Layer 6 of a small transformer language model trained on English Wikipedia (15 layers, counted from 0, width 64).
A neuron's activation on a vector x is SiLU(gate . x) times (in . x), where the dot is the dot product.

Input weights of the MLP neurons that the questions are about. A number n stands for (n - 500) times 0.0016.
n5 gate: 542 600 414 581 465 469 231 315 259 532 688 427 715 847 665 338 504 407 431 500 516 464 549 330 724 531 529 328 398 528 429 542 516 562 608 658 500 613 385 386 456 609 369 504 586 387 659 440 396 496 642 734 595 480 300 372 472 475 539 304 636 300 254 732
n6 gate: 271 195 332 662 507 507 576 423 514 326 588 462 575 532 684 478 556 633 537 300 353 301 496 445 489 752 433 397 541 591 301 747 355 552 515 430 334 519 417 452 413 496 554 762 364 543 532 372 558 402 385 371 489 595 634 535 731 628 586 511 481 525 536 557
n16 gate: 276 574 594 457 313 455 387 610 589 368 631 605 603 510 596 517 396 521 514 525 628 563 529 422 522 462 303 634 615 451 514 268 511 735 521 379 425 493 304 252 444 407 416 422 486 321 524 405 433 430 486 496 553 303 676 411 440 420 545 320 605 419 230 305
n18 gate: 314 612 422 742 653 357 651 643 479 349 649 354 415 310 493 478 541 279 396 393 474 554 434 496 711 479 703 507 433 424 647 518 600 589 515 423 331 333 323 715 651 425 608 342 618 425 595 482 449 605 600 537 475 471 567 321 412 553 496 696 463 483 738 419
n26 gate: 652 182 471 529 602 588 790 543 385 602 392 479 479 521 504 695 453 373 354 540 674 472 689 551 515 619 405 574 599 442 667 670 624 360 475 471 533 575 525 383 489 556 450 369 638 511 549 604 522 360 670 464 543 260 357 378 449 519 648 236 481 648 404 378
n74 gate: 589 489 631 529 240 357 559 500 459 536 390 721 278 752 586 615 561 507 529 450 568 525 583 496 280 541 619 645 323 628 279 483 594 562 677 615 550 478 447 514 402 469 409 393 528 600 438 457 380 663 605 614 602 440 413 538 486 672 835 538 537 439 486 363
n102 gate: 303 532 590 439 622 480 612 569 434 667 516 546 574 350 670 480 854 277 378 577 605 520 333 447 296 387 398 422 422 395 615 759 512 150 560 455 540 651 444 333 261 296 484 301 717 661 527 656 588 412 449 383 540 564 520 527 435 351 614 516 297 423 412 609
n104 gate: 635 587 516 637 648 723 479 721 488 346 201 385 477 571 588 441 407 492 309 427 488 421 553 500 549 380 330 687 467 560 579 485 472 790 440 456 444 621 571 537 290 484 492 621 488 570 600 687 317 548 641 842 472 540 362 454 576 702 398 680 401 511 690 832
n116 gate: 417 453 356 626 515 196 386 784 561 444 629 628 580 438 323 481 564 524 396 480 176 411 603 528 703 496 699 565 181 555 674 629 635 572 441 603 330 459 496 596 275 397 651 247 608 557 527 574 582 516 515 283 531 457 456 519 504 500 492 381 641 387 531 280
n118 gate: 218 447 454 479 282 605 713 438 536 546 549 330 420 431 413 614 579 588 425 563 616 586 471 388 865 540 672 653 567 616 488 452 467 344 958 621 496 539 471 429 471 468 545 612 706 717 675 319 418 578 273 350 484 549 676 572 703 466 605 448 284 362 549 492
n142 gate: 442 636 508 527 619 630 520 588 276 604 220 438 581 410 671 694 419 615 350 373 504 710 450 500 581 482 419 659 469 485 800 617 508 601 477 324 584 417 680 608 451 518 669 657 433 744 573 561 432 421 481 191 474 277 515 551 359 484 597 478 718 478 384 474
n160 gate: 574 457 522 548 482 600 572 474 461 578 544 598 543 453 768 493 674 729 248 378 349 410 452 537 578 404 500 532 415 431 464 655 511 496 496 235 606 729 507 315 359 457 464 404 289 411 532 613 787 609 554 577 457 522 463 771 449 316 468 614 699 416 565 341
n197 gate: 698 550 651 500 442 533 639 225 729 752 399 291 270 467 386 728 709 606 513 449 576 425 317 130 427 484 594 635 504 441 504 581 449 556 428 415 508 518 663 457 437 447 504 394 228 447 394 433 332 513 384 513 325 525 517 492 648 383 343 167 552 758 487 341
n200 gate: 599 533 615 415 390 624 563 722 327 719 542 612 614 463 288 514 619 381 233 567 136 444 894 642 877 714 304 610 409 486 468 505 510 438 481 135 708 387 426 543 440 514 584 623 569 660 500 566 388 556 551 476 388 514 462 600 156 626 353 477 234 653 789 377
n208 gate: 605 400 484 754 530 443 789 250 579 504 574 615 720 504 391 458 579 496 425 414 371 465 374 645 745 515 346 549 389 617 254 601 571 675 535 402 551 297 589 607 488 561 508 629 496 682 534 407 601 256 542 492 311 465 291 369 469 448 469 660 252 600 589 290
n218 gate: 412 417 354 744 488 652 595 436 411 758 619 511 593 567 436 425 500 617 476 307 584 685 460 432 399 369 500 636 387 576 433 734 460 313 381 572 244 496 539 650 650 364 630 624 293 682 673 373 476 480 313 448 240 357 625 661 324 635 301 411 435 428 326 546
n233 gate: 500 618 386 418 540 427 729 708 532 384 448 585 330 442 336 478 189 463 485 541 519 683 642 545 707 565 440 500 477 433 610 685 628 227 422 635 381 442 735 308 401 583 387 552 311 594 328 518 577 618 387 437 328 544 462 686 641 691 547 507 542 465 537 468
n245 gate: 522 242 531 469 571 665 476 477 593 361 439 672 593 556 496 519 353 496 527 512 357 489 442 353 550 637 547 627 391 416 504 493 488 778 118 488 400 488 470 504 557 306 254 342 489 712 386 466 618 443 684 712 591 458 516 644 554 871 485 440 524 321 576 518
n261 gate: 919 630 317 596 538 607 455 570 470 235 435 537 458 607 491 513 690 645 553 412 127 534 619 522 217 542 460 212 385 657 238 429 460 469 417 667 592 500 349 642 483 368 603 693 248 326 757 539 613 517 509 434 362 561 482 408 679 662 329 394 442 387 457 433
n265 gate: 348 581 803 541 373 679 471 541 488 471 569 477 571 540 427 784 537 755 607 640 766 275 558 438 389 386 430 595 558 309 456 527 376 496 577 229 328 640 637 616 544 294 612 439 512 492 484 755 358 743 388 537 577 443 409 586 316 517 476 238 483 531 407 276
n272 gate: 290 507 341 541 309 591 454 582 543 399 614 458 439 500 567 566 433 380 492 511 608 409 608 526 601 808 628 324 308 559 460 528 541 511 493 414 504 465 405 628 441 486 420 150 583 648 307 378 437 382 547 667 288 294 203 518 389 504 583 453 538 358 529 671
n276 gate: 357 190 469 519 485 366 740 393 633 589 667 591 722 466 565 627 461 565 546 304 523 571 427 492 635 522 357 263 593 492 316 603 419 453 508 404 607 452 741 357 368 463 684 435 396 641 610 401 333 375 433 634 312 451 554 346 553 743 321 496 434 354 519 540
n292 gate: 477 729 424 579 721 404 609 527 383 255 535 351 694 346 567 473 599 457 651 658 713 454 350 394 516 583 504 470 468 539 500 331 409 480 609 413 457 316 612 631 349 332 396 713 569 565 541 297 625 558 795 508 465 624 544 692 402 762 504 634 315 455 291 391
n302 gate: 788 475 534 449 389 389 683 572 337 496 450 697 332 541 551 579 436 585 876 602 695 562 666 419 551 361 714 357 466 765 500 549 398 341 492 547 695 685 613 556 500 582 787 169 529 434 439 210 395 429 537 466 688 412 560 553 606 309 322 652 513 456 529 533
n304 gate: 480 219 418 389 417 591 600 581 455 354 606 621 479 512 317 508 444 526 414 453 338 379 534 449 474 525 268 492 392 614 362 504 629 362 420 466 228 425 152 552 349 731 245 551 363 397 671 201 588 525 309 615 416 340 590 520 483 212 301 653 630 411 458 778
n305 gate: 461 698 609 567 608 316 367 426 386 526 360 616 353 711 367 369 474 530 376 619 585 369 563 545 684 622 511 529 654 585 595 543 676 753 349 444 392 631 474 478 642 191 478 511 388 540 564 548 331 301 493 734 452 423 496 329 300 485 402 450 390 539 635 436
n310 gate: 510 425 430 469 497 463 556 606 229 497 657 441 547 775 541 487 845 479 479 659 490 342 569 421 677 440 445 517 521 520 695 461 341 420 589 493 400 471 649 403 750 430 426 294 610 563 444 412 398 517 406 517 618 327 445 401 414 437 647 570 489 480 547 424
n5 in: 546 634 436 577 536 694 443 621 489 356 347 629 418 428 258 540 559 596 507 359 364 366 718 530 778 731 381 379 623 460 543 327 200 796 518 463 555 397 384 374 558 432 634 537 482 589 468 533 500 493 550 555 341 438 262 535 460 628 525 468 447 465 529 680
n6 in: 353 315 221 567 452 407 423 309 528 341 496 536 629 472 542 410 772 550 349 354 525 83 525 421 500 468 269 367 765 450 537 572 446 297 587 416 575 379 533 366 529 307 410 479 383 589 452 451 677 418 220 471 582 652 798 592 674 577 338 605 568 532 627 412
n16 in: 640 296 351 571 340 460 620 519 453 700 422 678 391 551 511 559 670 402 553 538 598 544 477 602 557 601 765 471 405 575 349 532 606 347 511 643 714 457 807 587 400 460 714 602 515 616 504 567 411 463 551 650 452 548 382 525 702 831 379 504 550 561 626 706
n18 in: 323 581 589 433 406 618 466 461 477 372 491 494 421 515 452 355 482 588 463 399 530 512 448 530 488 538 696 679 525 596 491 454 592 491 554 594 549 358 369 454 375 441 202 500 721 462 483 434 428 749 352 649 545 545 506 570 606 568 580 462 512 688 524 520
n26 in: 690 395 476 589 619 564 690 437 404 387 553 434 587 484 450 698 403 530 430 553 636 409 533 600 530 462 570 324 570 451 604 684 530 446 296 460 520 404 549 383 533 516 454 527 523 529 535 415 536 470 419 566 539 353 380 560 757 558 810 233 537 569 370 370
n74 in: 564 625 325 388 353 438 590 514 527 450 406 627 360 486 644 555 574 511 298 479 373 631 666 553 372 598 688 690 464 462 393 338 525 432 497 521 563 376 538 422 770 251 635 563 544 691 409 566 608 329 459 539 600 448 539 443 433 496 438 705 407 487 375 267
n102 in: 624 224 380 431 583 571 167 464 633 627 424 569 382 401 472 544 316 435 570 480 285 663 647 549 365 516 471 681 475 431 393 364 590 653 524 753 691 791 432 369 328 496 341 728 417 582 484 279 709 657 468 541 500 444 406 504 273 467 389 338 430 689 464 570
n104 in: 649 435 417 496 651 750 436 710 493 704 380 385 715 591 465 439 226 387 327 422 309 546 496 566 410 489 720 425 524 624 550 754 512 532 585 578 629 601 485 712 561 560 645 360 712 639 493 608 334 473 527 519 680 500 394 586 512 755 716 697 516 511 580 519
n116 in: 662 668 728 588 477 414 476 497 598 568 453 484 523 473 568 290 469 350 363 517 507 550 568 558 452 369 747 602 448 632 593 467 432 607 598 534 537 454 523 551 584 635 520 554 315 349 666 406 372 480 467 412 627 487 431 581 361 162 523 741 382 578 343 461
n118 in: 574 540 657 248 539 352 465 453 461 510 330 404 396 312 628 431 459 645 517 591 480 464 402 446 402 471 368 370 517 493 450 426 324 531 433 713 554 283 656 592 331 487 487 399 464 539 374 643 590 483 497 372 483 530 463 919 433 486 461 471 548 490 517 481
n142 in: 451 297 463 394 450 429 436 588 458 496 256 462 393 417 511 611 378 717 537 448 504 691 426 357 667 390 733 440 630 394 550 391 600 623 398 647 577 363 399 641 453 493 547 588 643 511 233 246 351 424 546 496 392 340 393 472 569 455 536 347 331 573 778 472
n160 in: 566 489 684 514 395 444 418 626 423 355 357 620 598 376 504 305 656 616 540 293 424 621 540 420 606 483 566 490 712 461 656 628 351 522 532 264 377 586 397 416 639 500 457 395 331 483 334 529 829 425 440 619 493 664 606 573 421 374 518 458 725 338 432 386
n197 in: 396 547 326 238 436 443 440 616 486 339 334 562 574 414 605 350 478 540 544 863 511 439 701 365 397 532 331 370 721 489 611 483 342 533 500 588 577 371 331 437 722 472 547 617 642 648 594 460 594 597 649 478 719 399 533 458 467 522 457 730 496 503 432 441
n200 in: 422 450 504 446 301 579 595 596 582 710 542 695 736 504 454 477 582 333 309 617 353 477 807 589 641 698 480 683 613 715 409 433 773 508 608 613 570 379 713 449 393 549 561 426 553 294 504 558 466 439 455 438 363 508 469 285 423 433 323 402 417 710 500 370
n208 in: 503 353 426 544 567 507 649 500 434 317 738 545 613 329 547 297 515 420 375 365 500 436 427 576 441 553 515 511 372 590 578 570 580 537 561 460 638 372 382 430 529 722 611 427 504 781 239 496 536 342 397 627 575 687 247 340 601 522 525 683 311 497 493 336
n218 in: 709 330 448 570 432 511 416 379 560 524 473 493 417 718 305 542 618 445 555 594 437 485 264 723 555 526 323 190 362 318 236 541 484 353 372 280 461 565 442 543 608 500 431 653 603 598 369 868 531 485 629 410 623 500 476 522 664 308 310 572 576 522 535 459
n233 in: 497 403 597 517 748 420 486 439 421 579 487 338 563 364 663 427 664 551 287 257 398 410 551 640 473 448 527 474 469 571 393 399 466 604 517 572 677 408 353 521 627 467 533 534 603 523 418 267 466 382 719 306 540 362 335 435 222 570 510 559 549 539 517 562
n245 in: 459 504 480 598 439 652 452 399 489 583 543 400 485 466 574 687 441 657 433 716 414 558 637 379 630 628 465 606 539 391 270 474 480 738 93 563 351 334 531 670 565 333 665 245 622 674 399 361 446 554 630 641 454 218 512 466 597 728 641 549 520 444 550 451
n261 in: 739 408 530 475 426 529 113 538 329 308 433 504 365 641 217 537 645 449 633 704 347 458 534 619 504 451 479 320 663 622 546 545 462 565 546 717 576 526 392 675 400 660 467 674 137 619 797 534 630 366 376 508 621 508 680 532 610 539 500 409 262 464 717 443
n265 in: 611 561 673 496 455 451 703 589 474 668 562 301 726 621 550 568 445 695 559 730 605 454 332 543 527 384 410 556 488 330 508 530 383 492 519 375 384 556 775 437 416 410 382 648 568 598 455 569 404 792 519 779 653 304 304 292 554 424 413 323 421 404 531 332
n272 in: 376 682 389 525 524 643 466 634 617 492 442 671 593 336 571 443 454 454 508 706 437 335 214 676 470 399 640 707 415 458 693 624 504 449 367 441 500 256 364 656 521 520 418 580 741 756 528 463 471 297 594 378 323 214 318 444 751 543 745 280 380 352 438 576
n276 in: 563 543 372 517 419 464 350 500 369 323 398 320 645 523 619 367 340 553 550 630 537 656 593 387 423 660 584 600 507 451 549 687 423 325 428 450 497 593 493 433 500 577 533 473 658 400 716 510 401 332 490 454 441 487 530 357 543 796 367 632 453 484 683 602
n292 in: 459 465 397 465 242 740 359 371 666 606 632 541 420 565 328 358 469 465 409 547 390 558 602 622 591 511 575 417 559 426 473 238 528 440 384 527 645 459 431 528 612 462 469 461 241 549 980 539 713 310 553 547 542 512 468 410 683 572 607 717 612 373 461 440
n302 in: 576 682 393 406 511 320 647 613 453 424 657 482 551 320 598 478 636 519 591 629 334 622 666 508 242 544 424 595 553 575 518 450 364 469 268 458 587 582 633 397 581 500 615 477 258 354 532 172 619 437 636 489 556 560 800 652 688 303 518 420 538 389 478 554
n304 in: 536 331 330 459 377 420 580 467 411 526 647 422 507 624 389 525 287 765 376 239 440 580 422 496 406 611 598 518 372 618 416 767 616 519 400 381 266 492 416 598 222 608 409 440 558 345 553 526 563 507 486 533 456 357 721 368 600 458 428 334 629 691 515 636
n305 in: 417 640 484 701 546 465 464 492 329 294 496 451 297 527 205 268 468 599 432 452 461 384 623 437 600 633 404 538 384 700 461 594 468 725 324 619 299 475 582 516 585 443 264 623 285 481 542 739 336 465 458 796 391 484 361 640 311 435 385 511 617 474 686 470
n310 in: 503 359 303 667 513 533 587 425 612 459 514 468 556 533 565 387 617 685 730 586 507 346 596 333 689 474 514 556 655 510 640 308 507 542 530 298 592 610 654 362 601 520 273 510 556 536 366 554 406 395 543 411 644 311 424 389 588 497 583 301 660 545 567 477

Each question shows a token from some text and the vector x that enters the MLP there. A number n stands for (n - 500) times 0.0082.

"ra": 447 570 688 535 570 298 503 427 743 516 283 413 574 562 273 400 694 574 368 546 495 562 494 579 438 474 469 533 481 456 423 480 414 631 559 385 565 397 428 263 600 497 665 482 489 209 321 437 612 832 587 592 413 595 408 365 582 505 665 521 574 484 428 350
Which two neurons fire most, strongest first? n160, n265

"ö": 344 436 496 437 556 375 345 661 583 510 415 395 536 670 385 453 602 524 594 554 526 483 316 479 506 476 606 653 532 263 418 624 575 514 530 697 561 392 570 469 643 499 612 574 578 391 280 356 525 588 560 626 482 559 339 383 620 472 588 686 758 707 283 340
The three highest activations, in order: n197, n74, n261

" pa": 606 456 573 623 693 231 392 431 641 668 486 610 420 525 297 313 522 703 430 547 565 626 390 580 360 671 490 549 514 413 405 462 449 448 465 424 530 451 513 532 555 831 776 433 543 383 360 420 680 541 663 603 432 546 508 464 566 302 658 647 563 453 613 511
Which two neurons fire most, strongest first? n302, n208

" U": 417 390 504 384 570 338 218 601 672 435 496 456 580 518 469 306 592 497 362 599 572 590 365 604 407 658 474 736 494 435 440 711 499 413 522 588 578 338 553 302 589 623 696 705 459 430 457 401 530 602 572 612 507 652 521 458 650 493 451 751 503 743 361 635
Which neuron lights up most? n6

"o": 314 442 757 519 584 482 442 541 617 606 439 581 535 393 304 476 660 435 492 607 472 521 510 688 598 389 401 360 444 498 475 420 304 552 556 505 465 257 512 413 667 649 840 514 645 513 282 407 367 517 502 453 590 696 468 446 769 545 576 602 727 554 504 583
Which neuron lights up most? n304

"re": 380 542 473 475 424 320 359 653 631 546 534 461 420 715 459 351 513 674 379 377 522 524 374 632 403 485 339 462 341 363 623 510 510 416 552 702 589 508 529 212 643 479 764 628 616 217 515 415 303 549 528 560 477 551 496 389 628 646 609 414 572 601 552 300
Which neuron fires most, and how strongly? n16, at about 1

" her": 382 254 402 536 670 501 486 503 619 421 478 358 435 598 423 228 599 667 549 496 541 427 329 613 380 552 371 421 418 395 661 390 526 525 607 297 516 441 521 454 694 704 772 594 530 378 347 452 497 642 379 628 529 627 413 612 651 560 603 539 666 579 530 629
Which neuron lights up most? n6

"us": 444 505 482 492 681 417 391 353 688 538 571 488 363 336 443 399 541 638 412 569 376 424 559 481 378 433 607 527 635 418 581 422 425 270 682 551 522 229 662 405 488 734 517 732 394 479 675 476 349 730 561 414 486 771 440 630 392 669 726 563 552 436 431 367
Which neuron lights up most? n292

"ll": 426 592 484 592 582 459 340 713 896 558 547 532 461 373 597 265 539 662 410 608 497 424 415 580 448 467 606 427 470 423 380 488 304 385 522 499 559 408 459 666 686 659 721 500 495 441 322 485 280 530 597 632 522 590 355 568 440 552 345 336 680 506 366 389
The three highest activations, in order: n272, n116, n265

"\n": 628 259 411 504 515 341 403 557 499 594 503 470 380 306 386 387 652 556 499 659 592 609 366 669 381 724 637 445 506 532 587 338 703 604 532 491 556 390 673 327 616 659 736 561 547 481 524 522 461 705 431 568 445 551 510 698 669 713 343 698 527 611 408 485
Which two neurons fire most, strongest first? n292, n272

"is": 398 458 441 450 498 235 547 491 715 443 456 510 433 440 456 300 476 666 498 627 585 506 518 663 563 476 664 357 598 361 415 538 379 444 349 433 545 527 504 257 631 742 680 653 629 518 626 397 142 664 604 591 366 568 436 495 397 603 552 579 729 376 540 445
Which neuron lights up most? n276

"e": 314 413 569 682 462 605 528 658 536 411 479 513 432 642 511 499 614 540 270 607 539 750 567 688 587 482 535 478 484 266 451 392 525 660 383 616 669 302 558 278 700 574 509 731 586 558 410 565 259 577 478 727 427 745 564 485 567 489 526 341 579 501 459 483
Which neuron lights up most? n16

" with": 571 326 422 548 723 478 425 644 633 665 560 487 254 313 416 334 504 665 408 626 703 502 280 581 350 735 598 518 462 369 672 461 435 466 600 433 540 437 624 593 689 641 564 609 551 584 393 476 569 726 356 651 533 530 570 500 494 528 604 442 683 545 580 624
Which neuron fires most, and how strongly? n200, at about 0.69

"ni": 678 319 645 359 609 468 416 447 467 249 496 584 553 451 457 347 715 400 330 514 570 522 595 722 593 416 521 668 530 343 490 567 397 376 424 483 486 318 489 467 722 592 628 503 559 537 335 284 330 552 469 783 443 626 542 463 511 524 334 589 661 552 606 419
Which neuron lights up most? n208

"oc": 386 478 381 695 555 269 329 407 498 409 646 496 357 585 348 314 317 580 361 607 624 621 587 495 459 491 923 305 601 447 544 569 366 341 580 345 625 301 450 462 584 646 655 678 487 552 455 421 294 470 563 440 383 661 373 605 540 733 581 491 522 494 442 419
Which two neurons fire most, strongest first? n292, n276

"ing": 368 448 494 346 726 476 224 624 550 646 560 651 508 370 390 427 583 597 429 613 493 610 454 528 442 516 665 471 439 416 661 258 433 411 379 373 746 405 625 452 599 662 570 664 500 689 319 377 415 636 600 363 387 650 462 594 491 527 576 518 608 598 480 637
Which neuron fires most, and how strongly? n142, at about 4.6

" St": 322 406 469 528 537 505 240 723 695 493 487 573 479 485 493 421 411 573 335 454 409 519 366 522 234 559 487 630 587 343 350 541 501 561 513 582 646 411 488 382 652 707 703 673 691 366 309 400 434 589 431 505 505 594 398 612 500 462 516 487 655 719 413 402
Which neuron fires most, and how strongly? n261, at about 0.76

"s": 373 478 699 479 520 446 391 595 725 573 534 531 471 373 416 328 533 691 373 526 650 493 433 589 507 591 495 502 615 418 676 441 498 537 449 580 510 372 330 238 644 665 536 546 666 431 515 261 302 498 826 545 513 561 507 574 569 713 554 584 724 490 356 611
Which neuron lights up most? n5

"15": 509 268 560 329 499 261 278 464 469 563 436 496 526 537 441 450 523 594 241 633 606 376 338 628 458 495 317 565 457 400 500 378 468 412 442 490 689 288 328 519 483 606 658 464 639 457 349 391 447 821 553 506 387 680 394 502 576 401 502 603 685 664 300 571
Which neuron lights up most? n305

" m": 386 327 591 634 574 499 469 539 561 695 422 462 408 353 410 390 508 689 353 433 514 426 345 585 228 553 253 772 547 450 543 389 426 519 460 478 598 388 414 489 585 787 596 377 559 348 253 446 353 632 556 735 494 558 349 579 496 436 409 567 715 492 379 492
Which neuron lights up most? n160

"u": 444 531 405 398 507 486 384 444 601 506 525 538 426 442 434 506 771 559 458 721 464 489 509 636 502 382 693 571 644 318 353 647 289 711 381 426 656 374 474 369 628 645 581 460 575 405 224 432 428 655 437 656 409 725 407 669 608 628 478 520 732 478 528 352
The three highest activations, in order: n160, n197, n245

"n": 388 387 630 403 624 551 395 615 694 557 530 267 511 334 374 391 649 615 289 455 445 512 283 613 414 323 355 623 465 408 675 348 460 632 643 642 620 407 356 370 534 640 657 424 585 476 264 393 308 457 579 684 422 481 505 491 454 484 452 612 706 568 527 546
Which two neurons fire most, strongest first? n104, n18

" 4": 525 358 453 357 555 259 265 496 619 498 471 533 634 413 274 502 498 611 245 645 485 576 398 579 440 575 383 510 435 292 565 392 532 519 395 486 614 265 366 536 566 602 655 412 498 423 395 406 443 614 527 661 418 575 354 598 630 645 594 645 630 641 269 631
Which neuron fires most, and how strongly? n245, at about 2.2

"co": 556 571 625 426 604 410 438 531 522 491 482 748 507 577 391 387 647 446 240 666 642 391 425 487 399 378 485 633 455 317 563 467 524 429 441 570 578 305 476 306 504 559 899 560 441 447 304 235 497 605 517 517 431 575 495 337 399 585 542 620 634 449 553 445
Which neuron fires most, and how strongly? n74, at about 1.2

":": 371 486 582 340 495 580 362 454 549 561 421 568 587 382 419 452 408 678 177 471 675 445 491 614 399 707 478 647 627 449 660 449 658 622 419 682 593 453 538 463 552 721 745 601 615 396 479 536 469 663 527 647 419 541 499 426 644 449 651 405 623 542 237 626
Which neuron fires most, and how strongly? n26, at about 1.6

"c": 451 300 610 335 578 319 360 577 613 489 479 507 388 579 353 394 538 698 298 512 545 455 470 467 296 396 686 718 722 335 557 371 548 523 424 578 726 424 336 314 494 694 423 448 591 459 307 353 334 571 562 387 614 388 443 472 597 711 485 459 632 479 637 495
Which two neurons fire most, strongest first? n197, n245

"un": 415 408 488 619 626 374 479 365 536 566 639 350 436 415 240 328 592 650 495 703 526 564 410 508 419 372 538 539 382 451 407 513 284 555 599 564 721 413 427 575 657 657 654 426 406 423 651 442 257 587 462 623 442 839 514 731 444 633 477 455 481 435 423 371
Which neuron lights up most? n118

" one": 473 377 426 449 726 336 427 597 703 512 574 463 504 536 379 225 562 601 452 687 494 559 328 558 358 395 302 440 525 418 563 312 408 631 548 491 439 425 566 569 607 746 713 403 447 405 443 598 485 612 448 740 442 639 482 642 493 520 542 591 762 628 470 638
Which neuron lights up most? n104

"y": 423 595 527 467 677 312 278 516 654 489 458 465 365 391 435 293 666 647 420 482 380 684 489 644 583 463 449 507 506 395 504 231 533 676 551 512 686 390 597 293 590 662 521 543 631 408 603 341 400 756 550 434 493 516 255 500 547 443 501 491 652 551 381 469
Which neuron lights up most? n5

"ot": 403 503 339 478 691 563 393 588 638 663 673 635 565 354 414 432 589 644 362 614 605 679 477 588 461 270 579 451 659 434 560 413 417 233 474 582 575 174 419 471 664 571 822 616 351 545 296 527 414 497 654 575 436 678 387 629 492 446 491 498 595 518 514 545
Which two neurons fire most, strongest first? n233, n304

".": 370 282 483 328 417 519 404 578 550 504 459 568 555 419 470 323 453 688 323 585 614 444 401 543 311 695 403 539 437 442 640 452 662 583 543 501 635 238 396 392 522 630 689 594 704 407 230 529 428 748 463 584 373 661 359 583 567 433 550 511 626 448 252 552
Which neuron fires most, and how strongly? n272, at about 1.5

"age": 333 511 461 321 763 487 321 509 585 592 601 444 574 143 402 403 508 449 414 732 505 558 434 447 492 488 345 553 559 296 740 389 407 365 337 545 736 496 534 386 602 571 629 533 614 441 379 433 524 682 552 415 615 746 413 548 559 513 499 413 575 582 440 603
Which neuron fires most, and how strongly? n102, at about 5.6

"ly": 429 322 505 573 629 303 268 522 448 749 468 308 359 396 453 327 573 574 383 609 503 575 494 712 458 601 552 611 477 359 637 311 470 586 687 427 667 464 563 340 593 486 562 582 595 484 385 359 364 745 481 543 438 590 474 546 637 454 652 581 705 530 645 530
Which neuron lights up most? n18

" Gold": 462 603 575 400 629 479 406 729 777 596 548 390 533 563 430 291 570 711 299 628 479 502 350 703 414 536 470 558 573 368 425 365 534 428 450 404 555 472 645 385 743 625 542 556 508 436 468 339 471 606 465 414 441 603 384 513 489 604 508 518 706 662 234 515
Which two neurons fire most, strongest first? n233, n261

"w": 463 486 715 481 486 481 478 744 351 470 574 570 432 434 368 342 470 640 623 507 516 445 320 594 336 414 493 499 397 484 381 524 363 459 609 416 499 355 560 500 693 611 605 352 812 416 265 507 292 432 716 550 274 527 463 447 736 475 555 528 787 608 578 500
Which neuron fires most, and how strongly? n272, at about 2.6

"ph": 430 324 505 366 571 209 257 561 487 654 385 454 384 329 437 308 656 421 410 507 452 456 491 537 418 158 434 570 581 361 424 288 468 440 538 429 632 392 493 572 602 694 625 579 584 601 434 461 421 717 683 480 491 710 423 526 341 334 507 662 623 497 479 471
Which neuron lights up most? n102

"ho": 446 460 494 577 617 434 466 515 512 556 436 564 348 661 302 348 577 656 528 616 607 595 328 508 569 440 445 483 225 397 489 661 599 459 596 357 334 281 483 570 537 620 684 557 610 343 187 492 320 692 609 581 452 692 492 352 719 578 570 663 678 495 561 455
Which two neurons fire most, strongest first? n18, n102

" for": 434 274 451 517 625 486 418 649 766 626 587 499 322 409 391 352 527 647 387 523 732 617 253 688 323 706 600 508 482 286 664 450 419 491 513 383 559 367 690 469 721 604 660 565 461 638 464 514 514 609 519 570 496 522 537 506 620 555 572 431 544 575 453 657
Which neuron lights up most? n218

"es": 387 426 627 444 662 389 347 478 685 477 584 545 588 462 477 291 567 477 392 510 568 559 560 539 452 485 708 439 475 366 422 342 386 488 470 527 520 119 583 302 615 464 748 540 691 476 433 378 301 413 642 494 417 733 427 495 363 645 642 549 664 495 342 599
Which neuron fires most, and how strongly? n5, at about 1.4

"ult": 414 323 650 293 702 430 406 478 497 597 569 555 474 622 403 387 666 469 338 636 479 553 475 600 266 182 533 477 448 339 545 473 423 303 493 428 663 405 387 366 684 661 510 548 567 469 556 372 572 677 690 440 434 687 456 679 280 557 383 546 472 492 476 616
Which neuron fires most, and how strongly? n102, at about 5.8